Layer 8 of a small transformer language model trained on English Wikipedia (11 layers, counted from 0, width 128).
In attention head 3, each number of a token's query is one row of weights dot the token's vector x. The head spreads its attention over the tokens so far by the softmax of query dot key.

Query weights of the head. A number n stands for (n - 500) times 0.0012.
q0: 484 487 515 480 596 647 491 424 508 477 650 575 414 434 560 521 533 464 437 577 454 565 408 484 615 514 555 546 495 405 498 536 646 507 436 451 475 392 402 517 451 487 433 496 516 527 450 411 519 413 439 469 508 489 407 597 603 539 342 497 517 419 533 434 528 440 472 576 507 513 543 434 648 603 427 499 429 496 544 508 416 462 473 614 603 530 478 624 719 554 540 563 540 479 520 574 471 570 547 631 499 531 543 406 597 456 438 615 378 633 498 442 597 566 472 384 466 524 536 555 356 468 597 514 446 591 490 371
q1: 494 674 656 488 384 407 358 456 618 603 444 507 528 723 549 311 488 430 602 308 524 460 694 530 342 477 491 511 520 626 526 460 440 556 379 551 544 482 741 528 530 476 441 383 431 456 579 379 364 547 476 496 512 629 530 368 475 426 476 497 362 650 482 571 584 478 494 325 473 515 390 598 313 529 661 426 654 631 626 486 629 589 513 508 276 459 523 427 399 423 462 546 394 559 426 450 438 345 493 457 572 524 511 466 386 670 643 520 417 616 505 586 487 415 424 590 548 455 656 448 490 359 404 542 508 285 384 526
q2: 518 366 474 536 404 697 424 441 588 164 507 343 463 486 478 450 463 528 443 775 458 510 349 494 553 604 530 390 484 380 605 424 568 342 565 330 424 531 283 376 488 572 571 541 407 501 507 338 542 383 319 443 542 492 535 569 600 641 437 621 600 543 509 398 269 497 542 577 547 393 521 312 473 463 435 380 475 516 479 420 540 314 415 607 709 507 456 376 606 441 534 379 497 419 500 419 596 676 476 418 370 491 388 328 614 389 251 543 561 327 598 356 592 601 463 503 493 481 338 492 458 440 594 235 432 621 599 386
q3: 664 476 448 792 594 535 495 341 432 434 522 643 488 508 571 336 551 632 353 422 496 367 665 538 582 292 607 506 518 314 507 554 654 447 606 545 387 551 549 464 454 594 534 396 566 604 658 477 561 442 389 525 535 752 529 574 452 463 350 403 451 591 508 619 386 560 570 599 539 589 683 407 351 502 385 557 684 419 485 480 574 292 439 412 432 564 603 328 556 377 457 585 467 623 503 410 429 471 622 502 308 639 496 467 307 546 673 371 451 350 416 474 499 545 491 443 641 564 515 673 490 582 550 530 429 329 368 542
q4: 416 382 583 627 649 551 490 453 460 484 652 602 414 676 544 625 455 439 425 750 514 606 304 315 416 521 689 449 680 308 250 369 542 681 521 619 308 353 430 616 508 521 639 410 628 751 468 514 389 326 525 500 533 389 646 544 336 492 749 466 539 310 364 496 392 369 580 498 650 540 474 610 606 501 537 387 432 644 516 402 419 469 466 522 223 619 462 549 583 437 584 580 471 351 550 560 475 570 695 395 432 601 348 663 496 523 563 593 447 479 340 405 604 437 525 607 332 689 676 520 509 636 595 601 408 577 508 485
q5: 474 511 514 855 301 684 215 274 509 479 562 515 646 699 594 645 463 552 348 423 219 482 616 567 539 334 438 626 560 312 593 501 521 401 561 363 645 373 547 347 452 555 423 497 594 643 468 587 549 472 467 596 293 683 575 585 502 701 470 682 409 606 436 589 658 558 695 497 755 606 515 542 478 517 461 445 339 416 445 423 305 356 583 467 450 477 588 330 475 624 485 436 478 690 346 451 453 356 572 497 752 364 546 545 458 452 424 456 349 516 554 627 311 497 561 485 443 316 501 475 654 401 352 500 529 191 598 559
q6: 478 401 460 426 452 383 350 629 602 547 479 390 550 653 548 484 457 591 585 587 633 477 213 479 570 621 427 573 497 547 540 564 468 451 416 425 424 624 621 529 463 612 527 308 353 565 655 495 360 457 499 582 426 396 438 275 540 325 568 410 445 536 399 358 515 423 578 463 413 560 674 410 567 461 425 544 538 371 429 338 510 384 468 767 529 571 522 465 555 660 394 580 325 518 607 388 499 596 326 461 837 553 386 447 415 323 383 446 505 395 682 414 644 720 559 817 465 496 554 320 477 665 535 482 487 607 564 410
q7: 498 423 467 555 497 459 530 516 540 676 503 553 335 570 528 498 395 252 343 225 451 443 460 571 373 577 692 273 532 590 190 518 538 378 509 598 550 517 425 455 563 465 347 386 462 430 610 391 553 545 440 517 429 509 534 446 492 495 635 350 409 500 413 391 439 479 470 510 703 386 481 425 345 567 603 657 494 518 427 476 426 425 567 490 533 412 536 543 367 383 334 487 655 493 313 256 422 478 558 396 538 639 403 574 407 560 510 488 833 508 656 392 544 506 558 497 403 526 604 381 508 542 561 380 532 439 651 577
q8: 470 555 429 527 333 319 467 652 480 496 570 523 568 570 557 386 562 441 442 439 531 514 573 477 412 278 397 670 423 393 381 553 386 320 550 773 340 413 570 316 607 393 531 453 595 525 681 481 577 526 636 441 507 469 503 476 412 468 619 517 389 558 478 493 695 551 342 418 637 460 468 557 424 502 518 395 584 611 427 537 334 570 815 530 534 563 480 492 539 707 453 608 411 240 570 330 346 439 429 314 488 550 548 621 592 591 596 406 668 437 386 453 351 464 435 486 450 369 601 448 510 545 465 597 548 491 575 568
q9: 585 499 318 674 376 472 702 596 488 564 438 504 453 506 711 436 842 549 302 377 273 450 577 452 469 473 401 627 394 256 414 517 385 489 525 555 629 354 634 644 231 361 409 351 747 673 498 286 592 561 501 444 508 413 442 501 477 642 241 558 373 515 560 552 271 373 429 533 668 582 845 354 663 437 447 739 451 465 459 240 413 610 436 510 446 526 580 470 490 318 491 459 701 421 392 246 452 583 440 443 428 688 457 648 619 407 523 250 603 408 615 484 599 571 561 447 537 514 654 364 403 667 426 348 453 425 441 690
q10: 454 378 258 483 357 274 242 366 556 548 596 352 642 662 617 481 447 532 382 510 632 587 382 540 414 502 502 483 543 516 235 401 457 570 718 536 480 377 558 528 369 604 595 646 547 499 588 367 694 621 574 525 464 444 614 446 522 435 643 644 361 430 700 430 472 544 477 754 554 677 728 455 623 456 511 568 419 599 370 615 518 482 452 489 442 186 477 513 627 665 627 260 563 676 518 546 399 660 596 347 361 530 470 226 330 555 426 539 531 588 389 565 538 509 386 414 358 459 551 452 477 405 509 508 341 645 560 647
q11: 616 562 516 568 395 471 428 515 528 512 524 707 529 485 473 600 610 455 514 647 544 482 433 599 544 369 505 536 558 366 495 565 541 404 510 379 513 365 488 460 553 402 316 459 527 506 496 361 536 540 561 365 386 370 349 461 535 592 572 521 368 589 309 528 455 570 645 435 432 393 608 400 332 442 350 418 438 662 699 502 501 475 609 770 632 418 471 375 555 611 388 596 545 458 657 569 542 429 553 164 535 312 455 475 530 413 408 505 331 522 506 498 515 583 746 470 725 568 605 510 449 482 579 367 354 444 409 512
q12: 510 315 523 571 296 427 398 455 460 399 490 406 513 623 678 559 373 482 366 578 320 494 428 597 444 373 639 737 579 428 466 473 458 511 407 709 465 642 587 390 642 780 664 475 629 782 534 511 653 579 407 562 567 594 483 734 525 488 500 505 553 582 399 616 374 520 443 442 615 546 520 426 497 432 602 466 446 606 459 260 535 577 382 264 556 459 523 472 611 460 401 501 499 572 389 244 424 412 433 441 645 307 556 549 692 427 469 479 536 610 721 538 492 551 545 495 394 486 592 479 386 593 479 507 453 370 666 586
q13: 698 548 717 380 682 459 359 437 489 524 336 532 721 422 753 468 136 383 424 571 495 671 467 422 745 580 572 492 752 220 443 610 644 347 402 498 589 796 449 616 560 602 396 549 389 564 439 286 546 451 591 540 452 156 498 483 443 406 433 545 441 426 408 461 359 511 649 687 570 730 376 490 531 340 426 579 374 506 362 359 619 346 444 333 689 508 677 359 413 264 480 553 415 366 225 532 465 344 451 793 521 405 349 357 649 673 515 636 511 480 436 425 409 409 542 347 347 519 362 646 423 381 566 509 682 252 647 616
q14: 591 367 636 361 734 500 372 633 533 470 479 468 480 481 444 560 542 513 457 482 481 323 403 403 332 572 587 536 324 397 320 458 554 512 435 510 511 588 557 474 342 178 563 475 404 487 325 630 413 358 498 456 541 345 367 492 393 413 408 672 594 823 605 627 519 595 412 441 569 571 546 575 523 381 430 328 436 378 513 344 401 440 604 558 433 479 373 780 532 648 279 473 416 665 602 503 577 595 529 641 560 469 544 376 451 383 553 273 441 516 553 635 564 633 430 392 623 600 484 518 545 752 255 382 492 644 409 390
q15: 669 482 620 574 570 450 438 241 480 709 384 476 682 361 478 8 358 719 71 545 540 497 511 626 413 585 530 468 311 566 603 582 498 605 496 674 428 431 478 549 613 758 397 178 447 393 612 399 606 309 438 571 437 324 538 623 650 448 531 548 633 511 457 443 423 452 365 689 302 290 450 624 522 376 476 675 575 560 447 456 370 560 644 596 516 470 579 634 503 445 290 369 404 554 433 518 607 517 601 663 368 401 257 543 673 436 490 477 631 588 466 541 439 591 622 364 510 371 695 475 633 640 335 394 380 757 476 490
q16: 417 505 580 550 384 435 322 544 518 580 330 509 493 490 387 519 449 412 447 417 508 632 669 518 393 454 603 519 438 316 486 499 463 501 581 517 555 505 658 531 513 493 602 409 397 448 510 533 354 581 461 547 568 543 533 481 525 405 517 322 278 547 481 646 562 566 481 536 495 503 330 659 521 382 385 715 587 558 459 565 572 561 439 450 425 404 542 495 323 568 629 596 536 414 592 544 543 467 347 509 589 335 430 651 591 683 656 423 527 595 320 620 368 446 487 456 596 467 429 435 567 470 442 668 472 291 480 594
q17: 534 456 590 476 757 454 653 503 471 464 460 592 668 503 563 405 377 622 567 586 417 293 479 524 546 681 495 484 628 742 376 312 414 629 341 467 476 402 487 517 599 443 501 638 524 546 505 449 607 386 608 358 509 526 392 519 536 582 497 685 400 405 542 474 577 504 492 461 623 437 532 552 466 437 799 500 546 395 493 567 475 463 586 492 498 622 537 376 634 382 504 278 554 480 467 338 465 490 683 586 401 611 535 453 423 429 293 532 439 523 463 480 602 439 377 617 374 415 503 483 549 472 634 366 427 382 530 386
q18: 511 640 441 476 506 532 369 427 538 618 483 578 201 456 392 526 404 573 530 347 548 514 615 632 650 580 540 496 447 518 443 656 510 406 508 625 496 398 566 461 573 558 484 475 441 330 555 266 489 545 328 541 508 529 394 458 443 603 587 389 400 601 427 516 521 547 372 436 434 553 397 565 416 390 498 417 460 499 545 637 666 477 257 380 457 294 508 550 554 794 691 679 424 591 370 544 425 227 510 476 572 383 461 310 605 608 402 350 527 556 453 785 432 670 465 602 464 362 596 522 502 451 269 620 469 328 469 400
q19: 552 342 628 513 602 627 563 580 515 416 647 514 487 246 534 451 591 443 490 612 438 400 435 426 464 634 769 425 609 523 331 541 428 514 429 540 549 487 253 432 448 550 358 476 612 489 555 185 497 410 437 623 510 477 456 357 526 548 351 450 591 405 444 242 488 331 505 340 539 455 415 444 569 503 573 547 426 506 366 411 578 414 475 534 649 527 586 568 642 331 525 467 582 488 524 553 497 458 521 537 418 700 489 561 668 325 391 513 488 458 548 363 745 524 345 434 364 364 514 595 584 205 598 517 392 571 533 525
q20: 118 268 600 552 422 427 554 497 284 463 528 568 561 499 407 654 385 347 595 528 535 628 309 501 413 544 668 260 665 577 578 542 544 397 554 541 356 526 554 527 691 564 450 668 500 437 496 537 392 619 609 460 572 331 563 683 386 470 542 474 601 505 456 414 479 453 489 664 489 583 528 525 532 479 594 380 389 549 481 533 407 458 388 589 547 530 381 545 490 496 448 538 486 510 519 300 377 640 410 478 477 541 522 464 623 594 373 682 453 700 554 426 601 268 525 357 521 420 511 392 374 626 491 357 524 736 357 585
q21: 408 506 611 460 554 702 663 745 477 401 513 509 309 529 591 407 618 421 477 484 311 765 323 476 590 612 471 602 382 364 656 745 421 804 433 580 586 484 460 323 547 485 333 537 425 474 551 340 405 486 464 407 547 620 162 528 504 544 353 483 622 586 394 372 546 319 445 656 578 584 594 536 542 400 425 457 511 380 538 446 320 530 486 637 522 576 584 406 486 426 572 548 460 570 470 496 446 472 571 490 437 478 338 494 541 396 351 616 677 563 377 580 543 440 417 506 570 611 352 336 386 299 377 516 611 669 516 502
q22: 831 614 615 609 574 391 751 657 481 455 562 442 503 518 522 450 383 497 614 674 562 507 479 461 606 392 662 590 305 272 534 544 655 497 513 660 597 331 526 473 502 460 440 473 449 300 274 350 512 305 440 332 450 450 579 639 632 515 398 486 491 475 254 515 481 520 468 553 420 537 345 557 614 683 474 588 654 399 658 485 583 403 499 623 691 667 398 329 485 683 456 595 475 512 361 493 512 401 550 702 430 397 498 415 476 439 424 611 371 597 586 490 432 544 526 555 725 576 370 599 551 594 580 464 401 716 593 390
q23: 523 466 589 492 464 417 463 661 503 346 518 498 568 599 653 624 426 336 452 584 576 422 445 582 378 395 572 598 584 426 627 354 454 511 455 549 552 228 477 584 565 481 233 653 530 735 334 542 447 413 467 600 426 439 421 332 403 709 524 559 446 327 373 615 637 401 173 594 567 599 401 463 489 694 425 312 422 620 436 536 517 392 554 734 369 636 489 350 432 437 373 422 556 568 560 470 381 583 590 420 633 591 435 713 525 517 370 534 483 576 678 531 471 397 369 448 325 580 525 689 585 610 354 414 533 541 362 600
q24: 549 232 358 488 444 597 534 456 446 294 362 334 537 414 359 537 601 538 581 476 389 698 541 570 581 574 237 684 531 486 623 749 503 487 492 444 442 475 572 395 482 430 510 256 499 578 446 407 491 703 478 402 419 398 596 499 572 441 324 577 700 682 524 399 508 501 576 441 456 633 650 500 562 579 390 664 323 444 575 304 502 579 388 526 623 372 451 442 608 530 709 787 581 351 418 394 420 230 386 603 469 566 380 442 449 425 554 405 427 675 605 458 511 614 404 645 518 509 418 471 510 595 499 509 621 478 492 602
q25: 401 706 306 567 468 480 429 305 466 561 297 515 409 483 352 618 467 518 657 482 403 571 624 550 516 534 367 556 372 521 605 396 405 450 638 431 644 581 471 447 562 367 486 344 615 411 531 478 411 371 369 706 391 492 332 533 521 558 669 649 486 586 492 395 593 651 579 432 605 564 552 477 493 316 551 392 574 505 434 649 448 647 384 633 551 533 491 420 414 494 358 578 518 428 135 597 451 245 384 400 713 632 516 424 528 546 488 550 617 487 444 608 523 448 487 444 447 446 494 677 538 408 572 558 570 327 360 628
q26: 377 543 393 538 623 217 769 660 418 596 432 497 472 606 583 638 443 517 439 420 451 461 437 668 539 444 534 548 497 400 221 559 397 300 557 440 595 485 679 606 261 584 604 375 575 470 274 370 534 534 415 393 484 465 745 404 553 452 636 491 513 299 390 619 660 497 419 455 642 656 392 442 360 518 635 448 481 633 446 653 580 603 531 507 324 383 462 460 351 578 354 608 469 598 503 375 440 615 423 610 684 664 485 725 558 592 584 564 511 668 285 290 308 516 543 408 545 557 378 506 618 556 739 572 472 604 439 628
q27: 567 694 530 356 318 421 517 447 408 623 640 690 583 590 196 554 448 493 560 499 308 433 593 509 555 600 713 570 427 672 615 601 566 433 162 703 340 655 546 411 363 299 507 454 383 681 722 508 409 637 465 150 612 425 603 748 438 734 494 612 341 484 338 194 314 676 314 490 751 291 406 383 425 554 414 449 600 637 652 515 649 405 549 735 577 479 569 693 584 710 237 471 584 570 337 722 304 544 427 589 471 454 455 620 318 553 456 424 513 594 492 621 500 302 305 433 425 392 598 496 589 393 290 332 629 392 551 542
q28: 558 481 391 546 509 351 432 848 541 578 556 639 674 488 603 431 557 369 557 129 494 573 329 481 411 657 273 440 477 593 344 637 590 362 383 374 395 516 461 481 628 698 455 402 340 693 771 450 304 737 499 482 472 619 403 455 398 536 398 556 306 430 523 524 486 305 467 715 387 731 290 627 493 483 483 514 444 405 410 516 425 522 433 371 418 476 533 524 480 496 605 563 533 416 564 532 467 490 488 288 393 723 529 597 549 469 644 511 538 419 665 362 389 529 623 320 473 463 417 341 604 475 437 656 494 438 605 604
q29: 564 453 514 554 399 485 557 418 690 635 433 499 374 446 572 453 468 565 513 420 510 566 383 266 620 338 631 690 361 352 547 614 552 511 523 423 478 363 391 521 486 520 510 422 601 309 584 581 648 589 491 575 543 553 484 455 519 575 382 401 459 680 473 445 570 542 560 401 447 459 536 427 485 458 477 481 323 360 575 470 452 415 512 409 411 636 364 515 603 432 560 555 509 358 531 399 467 437 437 379 417 638 447 467 372 421 460 606 624 464 446 241 566 634 458 448 422 755 619 390 430 564 513 396 520 403 385 616
q30: 704 590 427 467 538 705 532 506 481 425 701 374 550 510 732 571 343 424 525 400 497 333 513 527 545 737 843 535 555 520 323 492 426 756 493 559 432 495 624 480 452 681 473 625 467 447 372 363 439 500 514 331 357 394 549 668 463 493 408 391 650 527 515 585 492 385 481 679 563 549 523 603 445 323 363 496 542 502 590 473 430 580 625 490 402 629 657 587 487 595 522 436 467 546 642 312 351 291 555 698 488 418 509 458 424 280 440 552 260 626 454 276 485 566 339 417 551 607 461 521 644 470 596 502 625 539 474 525
q31: 480 528 532 488 433 434 572 433 451 575 523 314 637 538 405 630 413 400 625 477 463 359 442 531 664 459 443 491 580 145 564 547 435 456 567 593 545 640 407 493 416 560 437 353 420 374 616 334 576 701 376 518 560 429 556 517 559 501 670 512 430 221 514 607 446 473 603 414 707 373 488 395 513 578 395 676 590 578 610 448 400 480 610 519 796 497 671 409 526 578 301 608 558 600 556 581 865 648 687 479 537 677 602 426 549 433 260 630 387 544 513 434 563 368 504 438 283 470 333 573 549 480 528 463 627 428 280 728

Each question shows a short text with each token's key, already scaled and adjusted for position as the last token sees it. A number n stands for (n - 500) times 0.0028.

Then comes the last token's vector x. A number n stands for (n - 500) times 0.0091.

0 "v": 684 614 436 611 544 397 575 670 362 409 557 344 378 550 444 499 553 535 515 601 536 541 450 707 818 632 504 420 466 475 336 507
1 "io": 553 565 435 508 523 399 534 636 334 380 599 411 390 555 410 497 642 492 452 580 543 477 476 756 817 594 477 468 401 525 413 464
2 "let": 334 579 531 547 512 454 625 641 363 413 626 321 394 565 463 449 638 563 475 585 543 456 440 719 840 594 498 437 418 502 373 515
3 " ref": 283 567 442 538 617 422 522 628 486 418 662 382 460 553 348 424 514 583 322 629 629 450 307 767 801 519 327 430 437 544 414 539
4 "le": 384 520 589 536 581 440 577 601 484 466 560 301 340 605 393 496 263 755 448 648 568 439 431 717 699 564 355 563 454 436 343 539
5 "ct": 612 408 567 571 516 453 640 588 471 416 617 331 458 485 505 494 356 489 402 595 511 458 416 782 711 670 464 362 506 486 366 482
6 "ing": 592 434 532 492 481 412 555 543 338 347 614 434 479 538 480 498 496 508 506 616 545 443 358 750 798 620 525 427 484 533 357 517
x: 530 357 624 545 421 500 557 507 297 367 659 490 211 484 623 495 315 652 452 551 461 399 509 572 335 518 498 511 726 470 519 449 543 419 482 352 437 530 442 572 581 513 449 537 556 540 523 507 568 560 474 536 648 476 541 480 443 547 599 563 481 518 474 454 671 623 436 507 378 374 505 395 601 396 547 489 333 447 511 725 566 651 440 437 282 462 448 540 548 444 368 599 831 630 460 520 510 496 513 561 542 572 373 607 499 464 523 706 516 504 623 339 296 367 587 460 458 384 472 618 570 454 634 494 409 468 403 581
Which two tokens does the last token look at most, in order? 3 " ref", 6 "ing"

0 " p": 663 601 370 608 541 361 489 655 403 392 682 400 407 540 451 483 526 486 461 631 509 463 371 819 824 640 356 453 463 514 383 495
1 "ter": 621 631 421 563 567 423 484 722 407 430 529 358 358 622 417 427 821 479 388 686 575 516 475 728 905 576 323 338 390 412 453 425
2 "in": 364 607 471 474 487 340 516 658 465 352 652 344 313 608 480 496 670 520 333 646 503 503 390 739 755 569 452 431 417 578 437 489
3 " p": 276 490 535 539 504 401 558 652 410 351 666 328 325 563 464 459 497 652 394 735 560 480 338 775 748 604 291 465 481 598 352 528
4 "ig": 392 446 532 524 541 446 560 696 409 375 587 342 382 674 451 419 253 678 478 595 592 458 336 774 797 679 391 412 435 496 385 499
5 "ments": 554 466 533 559 486 412 586 650 340 368 651 342 512 578 449 424 352 603 458 637 525 453 443 809 864 598 466 451 461 545 347 474
6 " inc": 747 468 630 498 488 342 493 647 441 402 605 361 528 530 399 485 469 567 349 703 590 442 339 731 829 580 355 537 407 515 487 434
x: 636 383 509 458 399 449 505 661 350 335 520 572 372 468 720 447 487 479 351 614 578 508 457 477 345 468 348 424 701 504 436 500 706 392 611 437 586 527 398 568 653 461 521 617 524 509 475 395 423 709 421 494 712 477 390 585 370 529 390 524 622 367 400 509 604 679 389 299 304 485 607 420 477 433 561 446 403 479 603 509 614 691 615 501 446 406 340 415 627 450 480 672 729 565 565 605 519 570 333 563 456 398 286 516 461 453 595 594 621 626 775 549 393 468 489 294 513 442 502 535 578 513 683 441 588 396 258 446
Which two tokens does the last token look at most, in order? 6 " inc", 5 "ments"

0 " of": 540 540 457 510 548 405 461 652 374 315 628 468 476 484 445 516 507 515 486 562 533 420 443 796 872 629 552 459 472 506 420 466
1 " w": 613 657 428 616 570 394 567 687 404 424 604 369 378 503 489 353 701 544 371 642 597 458 424 713 833 545 404 527 337 463 355 415
2 "ave": 428 611 420 560 569 407 550 725 417 442 580 446 436 544 462 427 629 572 423 582 564 398 448 723 747 639 491 441 434 497 418 563
3 " e": 318 600 468 575 617 342 484 561 407 449 597 402 412 598 439 459 509 617 400 600 602 377 366 708 791 515 422 571 353 443 436 562
4 "qu": 372 418 548 435 522 360 574 649 379 475 670 309 355 586 360 396 332 694 299 638 590 421 408 683 885 598 458 375 461 441 421 463
5 "ation": 535 366 536 538 526 423 616 590 367 427 578 389 444 603 411 492 360 590 509 599 505 415 417 728 824 626 464 412 447 543 457 503
6 " and": 534 461 545 428 494 457 525 559 350 348 579 477 429 526 470 496 474 508 473 572 557 412 408 770 806 555 548 486 506 519 424 475
x: 490 383 639 563 389 514 505 463 379 386 571 499 177 515 547 494 359 675 510 530 504 470 480 513 450 539 448 517 591 485 481 420 474 483 440 363 549 477 415 618 584 530 502 427 531 526 461 522 526 533 465 499 571 475 550 468 501 498 659 534 499 524 421 513 526 614 426 511 385 446 534 424 578 451 523 440 338 573 565 694 533 730 475 469 260 378 469 501 542 495 339 566 760 750 591 490 472 608 506 534 566 534 383 606 489 390 506 589 544 540 646 360 426 483 560 465 565 368 501 573 617 456 588 406 436 449 339 530
To which token does the last token give the most attention? 0 " of"

0 " an": 578 565 432 513 560 384 492 590 392 338 640 446 417 469 461 499 506 488 453 562 562 472 390 802 816 571 531 463 493 496 445 475
1 "g": 529 659 514 537 598 411 515 654 426 354 584 372 349 572 395 482 732 562 375 603 563 418 420 709 756 644 337 396 475 431 407 434
2 "ular": 452 557 504 574 464 385 604 591 349 350 670 405 393 463 474 529 617 525 383 592 566 421 366 668 734 562 471 478 479 444 407 509
3 " m": 232 529 505 598 574 369 584 674 388 280 704 276 380 604 405 487 493 664 315 636 572 466 364 712 869 571 353 478 477 529 367 491
4 "om": 429 481 555 478 591 368 582 645 397 352 662 410 409 555 451 484 277 666 414 541 515 423 367 631 664 653 375 422 401 417 450 501
5 "ent": 628 397 628 464 554 381 554 560 419 368 589 388 347 562 485 434 281 584 458 556 569 427 432 712 723 576 400 353 460 476 445 530
6 "um": 695 435 562 608 553 392 595 562 353 322 671 412 449 597 444 499 501 529 490 588 517 421 352 778 659 590 429 409 408 527 423 460
x: 528 345 618 533 436 433 446 512 348 239 574 495 338 381 523 477 300 517 564 513 569 572 413 531 194 588 553 441 785 569 464 423 499 496 333 342 579 518 335 614 663 583 373 422 595 650 460 460 463 459 464 484 614 287 490 467 591 476 590 633 551 470 440 513 604 630 401 490 499 574 489 379 528 367 533 492 377 551 723 728 599 730 433 380 426 414 406 441 425 530 430 585 731 649 608 537 468 428 473 522 568 569 323 526 631 432 596 562 446 612 597 495 273 352 664 501 418 449 513 607 648 472 574 516 438 556 383 526
To which token does the last token give the most attention? 0 " an"

0 "),": 532 540 461 500 556 373 444 640 315 304 644 427 516 473 438 464 491 512 474 568 548 413 443 789 871 639 532 441 486 542 401 455
1 " the": 525 529 473 511 539 424 473 644 299 313 646 428 458 455 473 522 522 526 451 578 566 429 408 784 833 610 553 479 434 515 401 410
2 " s": 413 643 494 557 612 346 539 626 441 396 718 287 395 571 541 455 696 600 341 635 544 370 428 715 901 544 433 445 421 607 438 427
3 "ol": 244 533 574 466 566 305 599 555 442 445 631 357 390 599 438 516 470 660 318 576 602 426 460 591 785 587 369 454 396 445 455 469
4 "ut": 446 406 568 465 547 389 581 551 333 406 616 244 406 659 384 477 324 591 338 587 512 470 421 674 746 593 415 336 450 536 466 503
5 "ions": 563 438 585 551 550 421 556 633 305 317 651 335 478 566 446 509 374 547 446 585 514 427 449 786 826 604 467 423 470 546 361 478
6 " are": 562 466 596 466 560 429 440 631 377 321 641 419 472 503 403 484 476 520 437 585 533 361 390 820 762 646 566 483 533 471 335 445
x: 511 409 606 656 392 553 459 505 364 448 541 513 221 452 647 445 398 613 445 459 416 382 452 462 363 535 438 458 673 460 535 402 533 495 429 404 543 551 515 694 791 533 519 398 511 493 471 490 460 658 466 494 450 476 463 550 514 450 576 513 463 494 416 417 489 588 466 563 393 451 518 295 514 474 423 489 389 584 510 814 580 672 493 442 327 455 320 450 623 469 382 612 730 620 563 430 583 498 444 512 660 573 390 578 457 506 603 666 581 468 621 360 471 390 474 416 599 498 414 645 653 424 671 415 419 496 454 502
Which token does the last token look at most, and with what share of its attention? 6 " are", with about 50%

0 "ur": 622 545 457 518 483 347 550 662 351 327 667 389 392 526 423 498 554 542 464 546 523 514 477 780 802 652 509 432 451 518 457 477
1 "t": 529 530 494 567 535 441 568 641 353 393 614 399 471 504 411 458 630 605 459 550 517 483 429 767 868 656 487 471 479 457 440 503
2 "ail": 410 472 438 583 489 468 564 657 357 352 638 463 465 564 462 504 574 557 485 569 532 476 507 719 817 634 546 431 474 503 463 517
3 "s": 391 498 531 571 500 377 538 629 335 362 649 433 491 542 430 475 516 549 464 592 482 435 443 778 857 608 518 435 455 502 381 482
4 " pr": 410 465 570 582 532 330 398 723 392 381 511 268 421 569 485 456 315 687 289 658 696 516 500 692 786 479 424 416 495 505 325 424
5 "ess": 594 377 600 545 569 484 574 674 387 391 618 288 428 623 408 411 278 657 510 631 515 457 438 765 774 632 451 476 488 366 364 466
6 " f": 768 405 620 494 560 406 552 671 424 492 645 415 412 537 394 444 435 544 396 710 557 450 279 714 883 525 359 415 451 508 460 488
x: 600 261 577 563 425 556 566 580 344 428 584 453 309 529 652 436 394 714 505 587 538 458 425 515 515 543 434 483 673 590 432 484 635 393 361 313 598 711 395 531 589 601 276 448 550 565 428 565 335 707 326 505 770 449 517 451 456 416 518 482 550 467 414 505 562 659 406 557 265 375 593 456 443 386 594 643 340 508 571 674 609 615 544 584 406 452 396 478 443 551 383 622 624 437 572 579 531 654 401 603 563 379 392 666 387 345 415 587 472 575 709 497 270 434 686 400 498 437 475 553 510 549 567 402 517 414 421 467
Which two tokens does the last token look at most, in order? 4 " pr", 3 "s"

0 " a": 565 548 453 522 544 389 493 638 348 351 646 427 466 492 472 510 518 483 455 538 589 439 430 777 868 557 517 452 439 475 439 440
1 " b": 622 616 392 689 641 441 477 684 393 442 621 366 436 593 495 455 732 589 394 601 539 457 430 691 854 532 368 459 454 477 389 521
2 "i": 396 606 420 518 576 430 489 686 432 402 525 328 410 564 539 464 694 549 250 639 594 564 381 763 825 659 426 453 462 466 461 430
3 "oc": 145 633 524 442 587 357 490 579 475 460 535 296 277 566 480 444 435 633 307 586 578 511 352 758 750 586 282 517 367 490 413 466
4 "on": 462 458 563 541 545 410 585 584 349 233 613 414 333 606 577 553 306 549 405 652 483 490 390 631 672 567 409 412 460 566 394 565
5 "t": 650 390 580 478 570 466 539 577 377 395 597 343 330 478 559 347 272 568 409 647 563 414 407 641 792 670 440 329 502 549 435 534
6 "rol": 743 397 606 448 479 467 560 626 437 481 573 390 324 528 534 429 450 483 400 628 599 429 495 712 723 565 449 450 468 551 389 568
x: 586 292 573 573 413 348 545 563 400 437 599 499 307 369 632 460 309 553 404 496 539 505 511 542 637 538 508 443 687 623 489 411 609 484 354 439 518 587 381 672 654 414 411 431 587 501 368 408 369 464 565 539 531 314 575 462 532 595 661 538 535 533 394 386 591 639 416 514 362 575 572 473 566 395 646 545 323 472 698 638 499 650 420 407 430 314 369 350 480 552 371 601 680 655 564 600 551 540 437 609 691 590 421 543 546 478 602 592 435 681 599 283 149 438 585 558 462 372 466 652 537 435 454 527 446 584 364 437
To which token does the last token give the most attention? 0 " a"

0 "$": 571 529 433 545 583 369 461 724 314 345 671 448 532 467 412 450 512 541 463 527 513 438 468 775 822 690 541 454 490 464 412 473
1 "\\": 593 554 393 475 583 406 490 648 376 383 642 418 473 454 500 392 647 516 386 553 569 426 482 764 781 722 539 458 453 572 529 466
2 "P": 301 617 503 541 631 325 618 616 487 415 639 270 342 492 602 396 785 628 301 641 535 459 387 736 761 684 313 434 415 500 374 465
3 "s": 151 469 581 545 605 438 553 692 359 440 650 188 426 526 549 348 540 650 342 631 528 453 445 756 889 657 402 368 446 459 433 477
4 "i": 365 431 577 435 619 455 555 641 382 434 552 329 391 450 533 433 285 576 334 580 606 505 431 667 808 628 455 398 491 510 513 471
5 "_": 591 443 576 432 569 391 537 589 311 396 589 357 397 456 414 334 255 536 367 532 638 504 440 685 744 641 412 515 456 548 451 491
6 "{": 769 437 613 430 500 401 486 584 349 354 606 364 368 498 495 375 444 467 441 545 646 451 438 701 699 699 479 414 447 628 458 497
x: 639 546 488 483 423 446 418 546 293 390 577 463 484 449 528 507 306 515 279 529 512 511 520 589 392 464 461 357 663 686 367 339 607 502 545 342 435 547 435 775 667 515 411 457 607 606 617 575 334 461 415 396 839 483 490 253 552 456 517 532 593 462 501 522 701 608 519 592 369 498 465 372 400 385 450 511 553 532 806 575 533 793 440 391 506 388 453 491 474 392 502 621 651 514 542 453 462 569 489 427 645 587 279 600 619 424 461 516 495 628 634 249 266 486 530 450 473 613 525 534 666 436 598 462 426 591 248 495
To which token does the last token give the most attention? 0 "$"